Layer 4 of a small transformer language model trained on English Wikipedia (8 layers, counted from 0, width 96). Numbers have three digits each and are written without spaces.
A neuron's activation on a vector x is GELU(weights . x), where the dot is the dot product.
The model reads these tokens: "ed " "an " "ed" "uc" "ation " "bu" "t " "D" "or" "o" "th" "y " "was " "t" "a" "ug" "h" "t " "by " "h" "er " "b" "ro" "ther " "Mar" "k" ". " "In " "18" "5" "6"

The vector x that enters this layer's MLP at each token. A number n stands for (n - 500) times 0.012.
0 "ed ": 536370540494586449468579490566439614569503542593481346460520506477503567672471632481497408778305470465365533545491481526493402541489513555562444406330399600431674537534461494508568525496497511441504336712518558534559548500453515542429551474444475516555537493456469507480534495088545570579
1 "an ": 539291518418448503455525501692541617489432448569456447571617415502461525618472652543488460732273416495482470439604534522568486470556511520571457390347523506407668550528515532457566452641431514478445475618469558473520615485520508583425593462513434425509492450516544597491477488088509496533
2 "ed": 641432663561577517447553401522386605504552444481536285581457578620640505442529593414299497653313467511653479584509594432322479516465490466692388520601546504457738555476665415408415572454340510424664483696431561631198560525500424591516525408544266448540545530355526519474382550423392498498
3 "uc": 573464546648621458440611447490449523351530532448580356650491471386544564524658541646441544596243520257437356453521289558447642480512465691600335543615452417457727543530555539498509403628416435558512338657550440492476571377393580712493465606453369323425448432464335545592555701518461494393
4 "ation ": 517516523413463521539526532535530580521500543542508424541530480488506513574603617617481410774209557475446560585472434505539453528560581538498467391339506557377633538564451514389509481526490518476432477715441528538549566446436560591449557443529393529561557466443469554516455446058521524427
5 "bu": 587284519537446614583471387581544570557583486595545276690393591384453465522629639486522502440298379470411453537585394524483541538187441628476324571522460568459752525405447523532456561447484497480657429624480620475666436455245490639408508573346440520317626538432647630583530299469561436565
6 "t ": 508450483476513498538462584581566676538536527573473383516518507440394548587428576492453498813275428513475530542487476428525471531580479538505484443326479512407673588534541532387484547534525519478465502575463526493567564454462591638454503520480407497526595481391466480494539479047544502501
7 "D": 540483484511621563409431491518478497495414531570445331522577580410459449631556508561494512532302430344509302623551510571453586420470354367654503444560366568477584432485564462604413626593423570539601609509562580618328505666585373713459542525462387562628479374524589483466511503194479723405
8 "or": 615522480551537472299483283552375468575405493540501311494558359493469459605583643544395609541352498570503499542452462424472508474615369384512390544571538540362484608499646547330426421965620431570724398758518555430409489511464447778561452531442397383483410559501552472568510584436379508596
9 "o": 582476453512580509594510500458469466470492429473395424552774580471478629455490756477456548675310482366359598699487444637441591308465394433443329520700512489389623299558518539484517334657457477454593674654507652384475306468485496526381492539492454479427618744423437445519551522474500478505
10 "th": 533534498497474609424450514491518528450704559463492353601507733404362607529434655288476547661181596513388502549440450446508417424375407539601451621518467509556476484591628413510526496653479500585513650494578348421303494723373380623648615401404302414499597525570403510435560378466503558385
11 "y ": 567560516467506533492465578676600635607495508484507350531531558565447452572489588583379489763308397446398583522458424408538566532558476519447428378379489514423633624524539546444485492515429546486529616658437509463484566483448507479497502442560382446511571446496398566504550530083498514503
12 "was ": 470434492449411472572537584654564616485514486612480422539490520480469458680501651411512448707178571505476510649551460474571478441568494506589622455239447553385654564466432486513470350453429520587547428682611533467485596404564532576393524594403476466430594459440445437597540499197556487402
13 "t": 385437560455564461622414514622385463439486381497549299411424407521447699576559646475567521603159398535418510782577548621546395411360403477473388570569452353551497572487686395385390702579534508402575541633502396475625538677574617641431584451462285446534506445486247536506460627466485634562
14 "a": 547323548373539574477307482560248405596568591268342245413500456517553542422475681475462581477305469564645547598441563522471606400473432558591276501455408549389700356375483482497504513493419497414585711798476641593512422447478642621578532558500365534564512586477611525494578517415484596529
15 "ug": 475366469510695481506348638399508555628681582486496135554433571397571516451540730604503453511533532483645423450458298581548470447427392405565413515595491445385572581422481462421583475485677389497712488663593562567526350478433357650406600414646414405488543524523394383523582520391539679377
16 "h": 647493488474475498225450547473550641575591580537520271491626464454421570706346629563506580443446449578387465879509452465476493561475590415563475581513437374567645364480475549442552431636445502438569711656533327362411277532333436578562568468438270541407461487493460557571513450457511465589
17 "t ": 521428434499533462527406543563593634499548502552476429487525456420432591563497606509498513806242480481441523523431517449488451553558518497490493469314492574446646596499530533446562530486502498480475474616441529476538582414491578656454546548433387505521582500387476436483573470057586573515
18 "by ": 532320514524469463466499515768568522499522461579498427550537503520481523527473667517537476803383556569543460470498512483437376488544510558520460470374407513486479562520535470521540384538495508478422363803486478509526630486407512681356455469478481478526510516449577499457524544121507498521
19 "h": 603445562427527526314422526522455601621507555558502280500547377443494515744361616552550558455541428645385503905531495458440483533463653406576422551528396308556701355477468558440497463675455474511535630768491402458449337544323442632566567467380264555379434465473474592522531435407497506600
20 "er ": 525393539504520467478434592698622629529494493510494424513529437460479514540481632528479535773347429449504596464451519461433492466603566446487440473400483512475537615480530545453537487591415490534507498666419530545456637445485511630353477475439387516510539471534456486438487513065557585587
21 "b": 507287542522496513570483577644535386561555482446462246467372575475592398694596566606556507491385566366485558604645477472246439466415466518517450505564382321407591669540626473524442454435566605468689529852505481470515527472392416644581654568505315447447507506550549517408442311405484578522
22 "ro": 443395536542568554574445518544514476571414417566652270444483537474492539550592663500334465689141590657444570648492376552492590360420365521483173490629422507533642388421566507420574538663414448442546350715446617499536385423396514583474558496446485465589568535316483726537501567539327366643
23 "ther ": 575472525536479462460402590629638526505476497480500368544533478463468493482559693533533507823375474437420570468543449532527448483526528526488357343318513633467534569442574512429538558569369426447514486704517562503444589464461509628464491494463425511472532496575504512468527490086536606529
24 "Mar": 529349484436635506631540426640433566569583374591481337436554431623414425439671420490387604593096461394544592607541361627371396437503450512492341509492509583407579566420454537605563715573559563551596425728531601557185412601587369614448567589492436570420559507446517461528612505340429513387
25 "k": 515139623502533548466593552631473604556608392544414274544487445411491422543564749497521535711538471433445425683403441513597563422532429543539360694521466285501527386432507414647425563538530630348665487620611511493518456484371444628556549576441357500342539396563387453520498477387532572423
26 ". ": 539382544526468575419520366667582539435556549480457512465580545479430681582594621476489354570335377514509629524536531555584545518520441523622557516427445617529578660479320483430600457425452548433609473743550470391439425438433439732457426479548421525520509443484471566432478504157500460387
27 "In ": 521346522615540569398516578758559606565352347514432396446551605477521506479456570435557458552271522510459440508583345531532365502432277496504641501408373609477681699549484482493489415534542559477534505780426510444321501560434666598396475432536533449544451488375401558515672492287471600602
28 "18": 474450425526404439686592442503490589598469537592328260666626517510387513543434615452536523494308373546528617535363519597365602444446469301447421545448538588506562623329665462577442598659435449538641304757514505541436443537572529589533580515515538341494578627627465480504388438449523524211
29 "5": 520411497431508335608479543486464578640430371450509260520517513518450572494406601337605496667282458480425573541469464664374684396598427471378418671431631667589679363460556409519448444614500534597687431647453474476471513489382506602542545531530506409584454610475519597554461425316500520335
30 "6": 568399489426484285593455554457482571639453464483470267544615548504445585510426477292525507609267497433482588624437485670339686426569449462463432686458626742600664403453533443511451473546463553588679459700484443480417532479413497575510514538536403419594416617449503516553491446361457529357

Each question shows the input weights of one neuron of the MLP. A number n stands for (n - 500) times 0.00089.

n134: 622729365550382336601565600503669575427521703576497752441404616599413435457511435500468471484506636291352417278471423451527494518796383556474448335320596619605534630500564548664639350416503446329269500357677468382447529385467473442503638514490580421703357285651388346572659601497403462616
Which token does this neuron like most? 11 "y "

n87: 519476652489383443521532486488358434536399557689471647494520460699634508477329381436637577607561676466594662556475492551581523547555531439535483571372559647457382353185442520500348558540466535555552621464536599500430542497518454518550557380434387457498487392436469497420381275447537444557
Its two highest activations, in order, are on tokens 30 "6", 29 "5"

n363: 312489607395530624567488641435444399571350578520536553509405478437690422370420416387577520465658426717513515522517666365560434428493636669586451351598424485439583441327571429474424568572543451484454477503447719636460436623445593458703565530492464392552522484533350533549482345495637522578
On which token does it fire most, and how strongly? 14 "a", at about 1.4

n136: 503565638455634735742392543469477598516341745710450580325324391338409352541489472606438434500568533536637533332617482443629462584600316529430462329574365485545417338590753534395477573582305511470283390469306587485733507621494652472564613454580500474593447497387687571354368539445510513605
On which token does it fire most, and how strongly? 22 "ro", at about 1.5

n41: 564476456358544527546682431599543579241488591479582500409525479786454492588654481246497596471507572424545729497458469600627586503484552584561563377475606537333544565590488546420430425478419355529412364545294412567542451651417455332364428446337552513574468458360526515530391582574660378606
Which token does this neuron like most? 12 "was "

n311: 494672513460518561546595557619322490500381549488550497468455491793453547612405486619457619239492572388511487455558390550585671447436690580525467352520594519415497436485472478444551405564395353673408389463500620571599556497480640455623406311318602574553416325490477452503231463559538388692
Which token does this neuron like most? 3 "uc"

n160: 523400574360623437576386390437475285483525490469480529508533535527572512491524438628604594313546371569390433451530549525486544454498606575600479573590601551610405496437259369595469563406461741568472513495709447449462358488416469544474460474519480623578447517511507520503441607596424512418
Its two highest activations, in order, are on tokens 14 "a", 26 ". "

n265: 411485632377673586689315560573483545580454477503265541544383434585516396500391464389488647524525471645545561494426639518526559715532500431418556566406449441412294495313352557531480451586614655497413598242300408435675522326604566565353506488444572568485623399341532611494608349518515550582
Its three highest activations, in order, are on tokens 6 "t ", 17 "t ", 20 "er "

n140: 505580451552396424546429487416411346482424382463585496480452502521579426435505385595522608381492465503473600552358691512470643577423512416568427637755527438498313443456439459637497517540586424549560539466470532581566505408552402490547483500580500448434407456472514471557552456529460512724
Which token does this neuron like most? 8 "or"

n191: 551475615428450500437555666536410387500344534394441566328455573631627488488426507447421454551483740495469478493546505478424585443571547307417461445398609419602476442515508664488497572581590530500467441472641610424453602628500548414660422524579518400516554277519464468423682500444577468549
Which token does this neuron like most? 11 "y "

n187: 520632527544368694675641572533379457603332486444396586587333332494535471487512390589628416497529627527484451537523601444555478524482693438655469425432355584415536382572375572439313451455436512397415546546542602568449737538521516429492509528522529497335544628666456302351275505476492573478
Which token does this neuron like most? 4 "ation "

n24: 353431623286469297596541530545587423458529548458445509582544269575636485509411440497605364486685485590611410593459575383694519365497770538521532439550358553550517409602548319579362446396485340463402441506231666470572705701491643461693503566506523436528473652366461491497480599580558356591
Its two highest activations, in order, are on tokens 14 "a", 18 "by "

n327: 562621316527500465548643517531415514488543470441376631401446395560727412498508413568585489472557516333554489443479552578492569441467549470552442646617510458368419384575433490527648508587482363587546526444544479523526511344556383411600513348497404646612358528641583510535463510415369582741
Which token does this neuron like most? 8 "or"

n43: 582466594500451524402500651526445344500484578602485505440684292503508452405415409277781434574589377381539478474548500513487484505574538520363546574549534505541406544582455578408577468411639526566548530405459436396530495488505510504648568467638471587506651435408565438340447697442449567515
Which token does this neuron like most? 26 ". "

n302: 396640466497698370394500592406653460387500466557563460613511710282461576511528535621494568521578496491612578514476512572689572386386509539467398478401489638472268526559539352372556370395610643543519432376507402424518485654394597272486550520685569366570618497585416497533465525527434386404
Which token does this neuron like most? 15 "ug"

n172: 647516466566446445531634594483640689668493475467630555230600349542470640392486426470435487449513636213482424475650564494637459510642370497386447409424567546506394588464497718476714565470319559509485497490356464451500533518365353211407526463544456404603624448745531484437517678486635456721
Its two highest activations, in order, are on tokens 11 "y ", 20 "er "

n234: 510595590417534280482424705531461534575159452558540543322464396347675532433483422460647621483628443380668487630589457441387529435581448369509538558372408461395440439433427449600653644378601521662363418490605567677413500488638500453394484509598589631465728536652503531387717687476460525597
Its three highest activations, in order, are on tokens 24 "Mar", 7 "D", 20 "er "

n244: 474629603353405601540475348569310339439344503457487547638461433615351360566432397624591393500561531640569795456435724282500426308574640427575459357561455609322490353598480558446301438479488437506524584477453454632706673571722637420488371485494471620345534613559463545480472638481380462453
On which token does it fire most, and how strongly? 14 "a", at about 0.71

n133: 522571441462440466365694703470483650491556468626575620407483411533566477566519300421388674546589533308480628545332484291512526402671455422417503547413575637508484424618382395646479774489414630327543395475503656457500497377480488403477386299794559484431533515592409515550533591429494482458
On which token does it fire most, and how strongly? 11 "y ", at about 0.89

n49: 526497641622650467705560619587362476635549494637354506599384468374440464560285414426721451322665477497631341503493432500607569490560433696442509606362463442528631394438451435406452645434418296421620250480478543385710621382515448400340396497323541604430387481643572571580434407497614481619
Which token does this neuron like most? 5 "bu"

n340: 571348690508554500623708313535400558327453653580615542496588516555436612478262454600559307349532420781496276266398609527590243588552536489584675259346361812633578541587358553511702508378538538602432521500535456538707524474253581410239582376397834575628534385588451531635471444477565355459
Its three highest activations, in order, are on tokens 0 "ed ", 26 ". ", 18 "by "

n350: 563525492360340613587646409468565646342170278478461585462340417645452487668508566609342419573647539504530427219669696461475491433644789524530619437415490513440423589533210503433390522573468653553376549379536725324648500631554613326449387458539569647454395273589566597526321445540553263566
On which token does it fire most, and how strongly? 1 "an ", at about 1.3

n162: 442596421540483500409523574456630372477557683653622619400606535588580585362556451286435547537574526290523545395382397378582608598569342413335497323450670800466417484468342558507552504380637761397510595367528457321500463470207678339493493343521500519474729412621588304554443733464587656336
On which token does it fire most, and how strongly? 11 "y ", at about 0.47

n224: 416521403407484619605558587579294489530459480522466481595332593465497510423430422333579543566498442707690520532576539424448507440483677467475566500477470448493514460643495442475551514340578488609364488378485563647616608574418551478483361446503619334564549622500595399374581291473586484348
Which token does this neuron like most? 6 "t "

n200: 620607383356541558513540549505436428470503495444528502580458474545618391376461443608574741387613503528449277544405397464399562503500424535432457474727561493583397456452466462629538407462594333421514544421555497672567430473549393396588550515523452480569359507525447500655407488536393551704
Its two highest activations, in order, are on tokens 15 "ug", 16 "h"

n262: 596717388428540490474522472546708482359497584570228583489497763456483544214411450444369517419542618514538554407425380517516615611617384656560584319612433739491382402551569368535660448360412449431484549263485562442659381526374799365412480379523463377527474526533467460583442655673483338484
On which token does it fire most, and how strongly? 9 "o", at about 0.14

n346: 376430611304730302430668529434523481543299550615685481379493490496665474510345526452829320454549735530601668493387482500574544428630561595660730466441493509264530350542397377260453514532588439439374422525418585500667507767513609396497661460442484493612524540418631669393564463467647370487
Which token does this neuron like most? 0 "ed "

n212: 441436585360608441573493327552421389393534614503623517391460299417550508381400441281745636581683401568486751464553580334506459453462506448569464480552563478390497489525534586449383665430376510598415305454596656566557722620603616528662374409676556474547571593470382479378441512450431545494
On which token does it fire most, and how strongly? 13 "t", at about 0.83

n99: 449544497325577544755510297539469483601481431449417494296382413351597372552549385534513319414596421507567567269808539395585383497547565665573672336453426503522520585658446443442250481445421524600425416529462666578603636455608545471558619612476580520538337408443693444375470446455546574473
Which token does this neuron like most? 21 "b"

n351: 463540408429444362462529375577685468594419433486347548406459477561579657555640357412460446482390660423584801369742662624529410538515493312534533504447600598526180500268429605537545490463519698552488559231537524292429479430686503486438573484393509528354609358710669503310693525531516487433
Its two highest activations, in order, are on tokens 24 "Mar", 26 ". "

n241: 557430641470650305510341556530493461550446704387643518427381483529497408432528412482638537479621444489606447382658269474619613456491548434298759348525388636567264599550689668392377416485513385439497458476393736514506583525410421494485303334545400546535519623486733516276575449472571630689
Its two highest activations, in order, are on tokens 23 "ther ", 20 "er "